Layer 2 of a small transformer language model trained on English Wikipedia (12 layers, counted from 0, width 96). Numbers have three digits each and are written without spaces.
A neuron adds its activation times its output weights to the MLP's output. To switch it off is to set its activation to zero at one token and run the rest of the model.

Output weights of the MLP neurons that the questions are about. A number n stands for (n - 500) times 0.00078.
n2: 422533367424387516418353495500412361449624495362468443598615663606466541650677537512591585489515432548474622489359562518544532338470494569522605569535540576449617565597372516428527391682374604381633491518540285694486396576328652479513490414524456413507522521410439556576381300511464467552
n14: 548502642465532606440532439522617350471531566460441426431474327431615572396555475519502533514409507578570540458552598326616562433337507444457502595507457512486611440546594480515459592702520453452492608547458494527464506488581607552472416344508378491498366565313484545460528450549548534569
n16: 604410588454657558455522460468508414570494474405453584509352329530434689617572603607508512554493585504470493674522576341436330401519561571466601469600523624561509560631405521572445559640462577493473374498503510352539458329559487466420484378523435420643635649608469469480494455512391619641
n31: 459577559536600448758402547483632422652567391529541410557419559636484534517638580467570660464492491592398403331490431475506503463411413734488530400631600615429528417473453486457630652444368623371573609471399408544374564480486494617554321574485495252538485633414308436398494644557588468714
n32: 370646569411523645373456550605701475555450654487543483370033604869347417525644523577841665459477349540343431412363594368480401489265535483616583471453089711495609659595394494612704434566344537285377394664470525392375398026502718435430492492519569634545570606581727501427491354283647212741
n42: 479323496619506454626448303384371649401509496454453630525543358490423256499552499682602551523572461524533569428622518413428562505655356427520598471591508303376398354622467434549491482521646372530456413459527553465418392492584666722570454513464506655559411449645505525632325416575439320682
n59: 506534629378419349456617616570417526677490561351410776465473363440455569593624497687558464608279406634406458582449647507462589515413408667622601502610542493452484424437388467588394490568587503497379582471464359517544346376616525508455488536414600492473463311589397492335557531429545604611
n74: 407363300509579502658755472683469491520504490310486520476721609469580395584413516519447397415506415551511485439453529439457531437578730509739650277415542418641504608381630691507555481531470678548577503515417434406540419588401554378540473245506436402357599563477454642571441427447556533411
n75: 693575403543443567584430426331471435539244427391654143360584580515549546358358446310316459336552733380509548792656248562443503594518478467585631642628444704469455565334653477702468489384385728500433334469407810444317151617477584549441514675494698544692408564147465439585511538342466652620
n133: 588461530586517600332369514369510443424576495403387438533492530598580577348599445435384548533517402425600558610617461382612466511683464397432539624616471545442537455455548566549495497508517526618567534473416554385516548421365662557612368518403394599502555601517452502526483511616538556581
n147: 401557519432512348582582516486492558435529406671513544501438526513567476469341387539467498656531530516699434479870463481411521356737580499362707718373432392388427470549472465483572517536429465459549494562418532482409480670546524464617579482448497449470353417369482541372563363433487445422
n163: 383437528461491554448465483530408505362466391573419564455422486563466613430636520537607665522595549601499325458446414583589478481483544422522433409562422511449571532550546560484504620477576367461535514507506561439463524506429479574508487403345549650525421527434521592348552513539579556613
n200: 438413358588569527775548514496463512378511377723612487365443457413557337552511434575580965387580397611503556411574580479357609490613608457424536465527590606338542508562625525605364407598397424506334641541749264430428383428431406327509615542506384414571539338463634567366651331435512486712
n204: 616458466500476473330703524369378430417324497628480596394544491497506563491491515444287477552452543411507460469408405532617509652519656443429664463634488499612640412465541574288540645477671357620514463621469612544542350432526509528607603482393506695512483456559533442575400347393537645421
n226: 580417508494649497543512578607458407430580503384365402410457472458492498401654472685430408429468557514557412378362422543537543462618322444553665426645454411517571396378385409513579597522620673605603506549184309485665588288629431548682390446446312427486600426511623500528486461565507575424
n227: 387540460503468507487454401559391440454661534422533463443415391397336390576451397635510488482398525610591603446526435589416603548525554650461418361491591491478464555565677484502359591493618533650598567324608356518542506537506572464494413319579537499530558485534441542541670505478538514472

Each question names a token from some text and the token that comes next. It shows the activations a of the neurons there, in the order above. A number n stands for (n - 500) times 0.0025.

Then comes g, the gradient of the next token's log-probability with respect to the MLP's output, scaled to length 1. A neuron's effect is roughly proportional to its activation times (output weights . g). A number n stands for (n - 500) times 0.00084.

"es", then "ir"
a: 468509475456484432472890495482439506445488604440
g: 425598623086641429580564549571571538598424548368788544609537604384627363430568562636590492407514549442445587576562519468755587246533472541467519552647438256428592468358633507591386570361364390602622485453343526327524362300709236414388390555474594491469486612665317615629350470708467588259
Switching off which neuron hurts the next token most? n74

" a", then "f"
a: 489443438606435488440441639485740611432433463487
g: 452601338519629630700257376627547570378425548546679539550616313557491545483417565336716573590223374483477675291624458548302551516584531582324462540571446604612701534392702277525529502437560579425390300544455579535358597306462589242452599384412344651361625404439403615485582792376646636378
Switching off which neuron hurts the next token most? n75

"h", then "man"
a: 453437465456498466446464450448441619455442495466
g: 714624555757551539455355529670569497583632512291617322618279586477425547557245586473555424316495569461431500506513312393562395544557487600527481583192570577593523478331565531557456447304247278645367355467589264499526647420551580522333180652528609614532705382513558475549743623531668482470
Which two neurons, each switched off alone, lower its probability most, in order? n204, n147

"7", then " se"
a: 587559740444662432582479481451455640441432432461
g: 640496487453391606553495661572645483598509481411537429496404655607519604383465474452298405519657471476276463507464444469375419645643338534600431650490490750608382556829301756430616489667681499389490508640561265409415620444341550512477229492791554411532494474685565456421391121400482419324
Which two neurons, each switched off alone, lower its probability most, in order? n32, n16

" O", then "k"
a: 491502436433434449468467456501746600553619450432
g: 637344377446446483558414568452477442584667465595439412282405282640616651295407659417352408367533475629743533562584684548563299616513465426496485360396445458610532532765579626400524521478538357420373305507460438340414574591692812662523606503551379599639317265221510494527661523740389461643
Which two neurons, each switched off alone, lower its probability most, in order? n147, n163

" the", then " E"
a: 457432455572442516433471479560450521445434479553
g: 368610522618445620410437389667484741404534490433484472479518424201214520609487592448589685471525411571327622476605726406418671558365551539424531318297470389425600754476681285620397239411365562604421568442486416557435486652400550461470462320706395512264620521470461637613669709675586390662
Switching off which neuron hurts the next token most? n204

"\n", then "A"
a: 443440432498465444455459465621442446478437514443
g: 642529396471369537522419436547596488473162451367545184716589760561655381322477549400370620557593497424370521558442396454568517525513363371502491817397390344540408295435536457460569432526382505689547488330559481458416636591416692586597567445530690755367356546556714447703344618772552389477
Which two neurons, each switched off alone, lower its probability most, in order? n133, n16

"end", then "en"
a: 442444432437482490461469499501434678634495441453
g: 550395544367455493594312436445486370472590656807562531466422320670522417603575654363557551352250546624694515318846461458412464445411549597361387561482538478502395461500603308317813361452321415447493589451485462582665542586682517378609582492406244497366528427333631309552658693584690548586
Switching off which neuron hurts the next token most? n200

"her", then " on"
a: 434489436581453596477484461477554791492434488491
g: 831455471588446406460504358366643438519456465642563512577504408596580435580459559564589656387183548513498508244649638386248367454515371579437565489614607537493500674210696277505450482374565465616478508396544602606451560397460667439430523609263296589334544397347545580539850770483516408596
Switching off which neuron hurts the next token most? n2

"in", then "ch"
a: 456628442462448491442446499471442541432471495437
g: 569345529699482614456437494269268549485633600437182459531512420546489671498294517568405286598573553474446463523545682564497386455531627399577505530351318598585437433905351670466522484492548513477407548479510411506353441732468404629554394531469775225664412549481375407615380500781363632680
Which neuron, switched off, raises the next token's probability most? n16

" 1", then "4"
a: 811795456457530673591527537775455610463492432432
g: 535415683412537392330618479454641421650272489458458631512204630542380514370519477542598297498708422317292530599448454516580525393427570621642651586168552439331346520624444605321519424528393582571777714492502404478566452772504630487486544619397699434600369546653610390618468247446449386658
Switching off which neuron hurts the next token most? n2

" in", then " the"
a: 488472433518490435442543683516649513432463432433
g: 884432706447493537574611343348785509343260681502396664287470391492402507530505527478413337377628659519466474658555494404661443338659642494691756403432299621540454512551622738398469366449400517513547601454650538314579370502320310549409434508353401563579569508515549448476510600531350619288
Switching off which neuron hurts the next token most? n75

"4", then " and"
a: 435466601475436451683433486496486526432434538504
g: 533581494519563647436353388375767530566443536415523437609695442307477391278653360247411525634630606619296668454626495435564566304566405366526541429576521562447262345341721482395545654561391825645447548584598424588321550618316479714533301531430432462500591363327570497413627755543409453572
Switching off which neuron hurts the next token most? n32

" C", then "ro"
a: 493450438441483448513443453514761621475624463434
g: 559734725431632406382666446664580685497388628486300326598234546472220364591467532650508583404445413367640542497603437486397621615426498332429629806582608567445428313744489550716610463507488577604557577576571294460459392629290640326546401542485500429492519394643428363541530292354310387493
Which neuron, switched off, raises the next token's probability most? n163

" for", then " G"
a: 436462432477469462451457439638522578432462467445
g: 374704711430662700478491458578304292533448291186565407633598568459357539326484457364626440580528534412525468486701442361511353496309456503544553590368433454563390489552734407600408448421479664673701579359272548545621397670353591640593651446664579573293551453499300408637386749453595389607
Switching off which neuron hurts the next token most? n200

"r", then "ide"
a: 434623451494496496432443496526569540551495443446
g: 268291583483527590546542423489559583335445576541743340334471448652557298339372483508577583430323579702623457455703398450645355442384457435508693388553675539467475501519562464543736578671235656455441275584358681630552427478303453398557488628414548387578615608670400545674364534573660476158
Switching off which neuron hurts the next token most? n59

"he", then "st"
a: 433448472445437472446484478433702545537446439433
g: 469636431445579715503479737494510350378503444239370471611578471393377538401445121480304327650545508433397262612316438295634618444544486512506436550547563265427450498584445714710554486611752727475652668485472469502371450525561489525662582734440646515619473428655556537608243367470413518569
Switching off which neuron hurts the next token most? n32

"es", then " pl"
a: 476828491633487481486780468574467561444490723433
g: 574484535515510422549464511342459351600746597307677457721520758773291540523561471326370324513669660490484467526503245665376526371504682448498359592623432650448602343661501641352475715545396383432687611697515613376468525434566447540467445551711396283566419328493484354387321551329501550325
Switching off which neuron hurts the next token most? n31

"ver", then " 9"
a: 488747433439436508433443492478456463484473452627
g: 321469400744527406414349489605575617485663480688580597456254407555420452685720548651495686410151593378549351316491409522646394434418362551372262508595764569425755621419655432467375456430469639344566452440461453597396581422616326419528617408345476591480528507431500649611549613458745619342
Switching off which neuron hurts the next token most? n227

"ore", then " th"
a: 498649474523486432479455437434462447467475522482
g: 548462409580627380740498463583410658496701456439383585675533307685538659629566725323785523508424375507657520224320691480333348632382608469635480550471480424440521584522677438548552336483562359421361387293492504594691414454715308375561477511660340509524428337645496363434639545438565301317
Switching off which neuron hurts the next token most? n75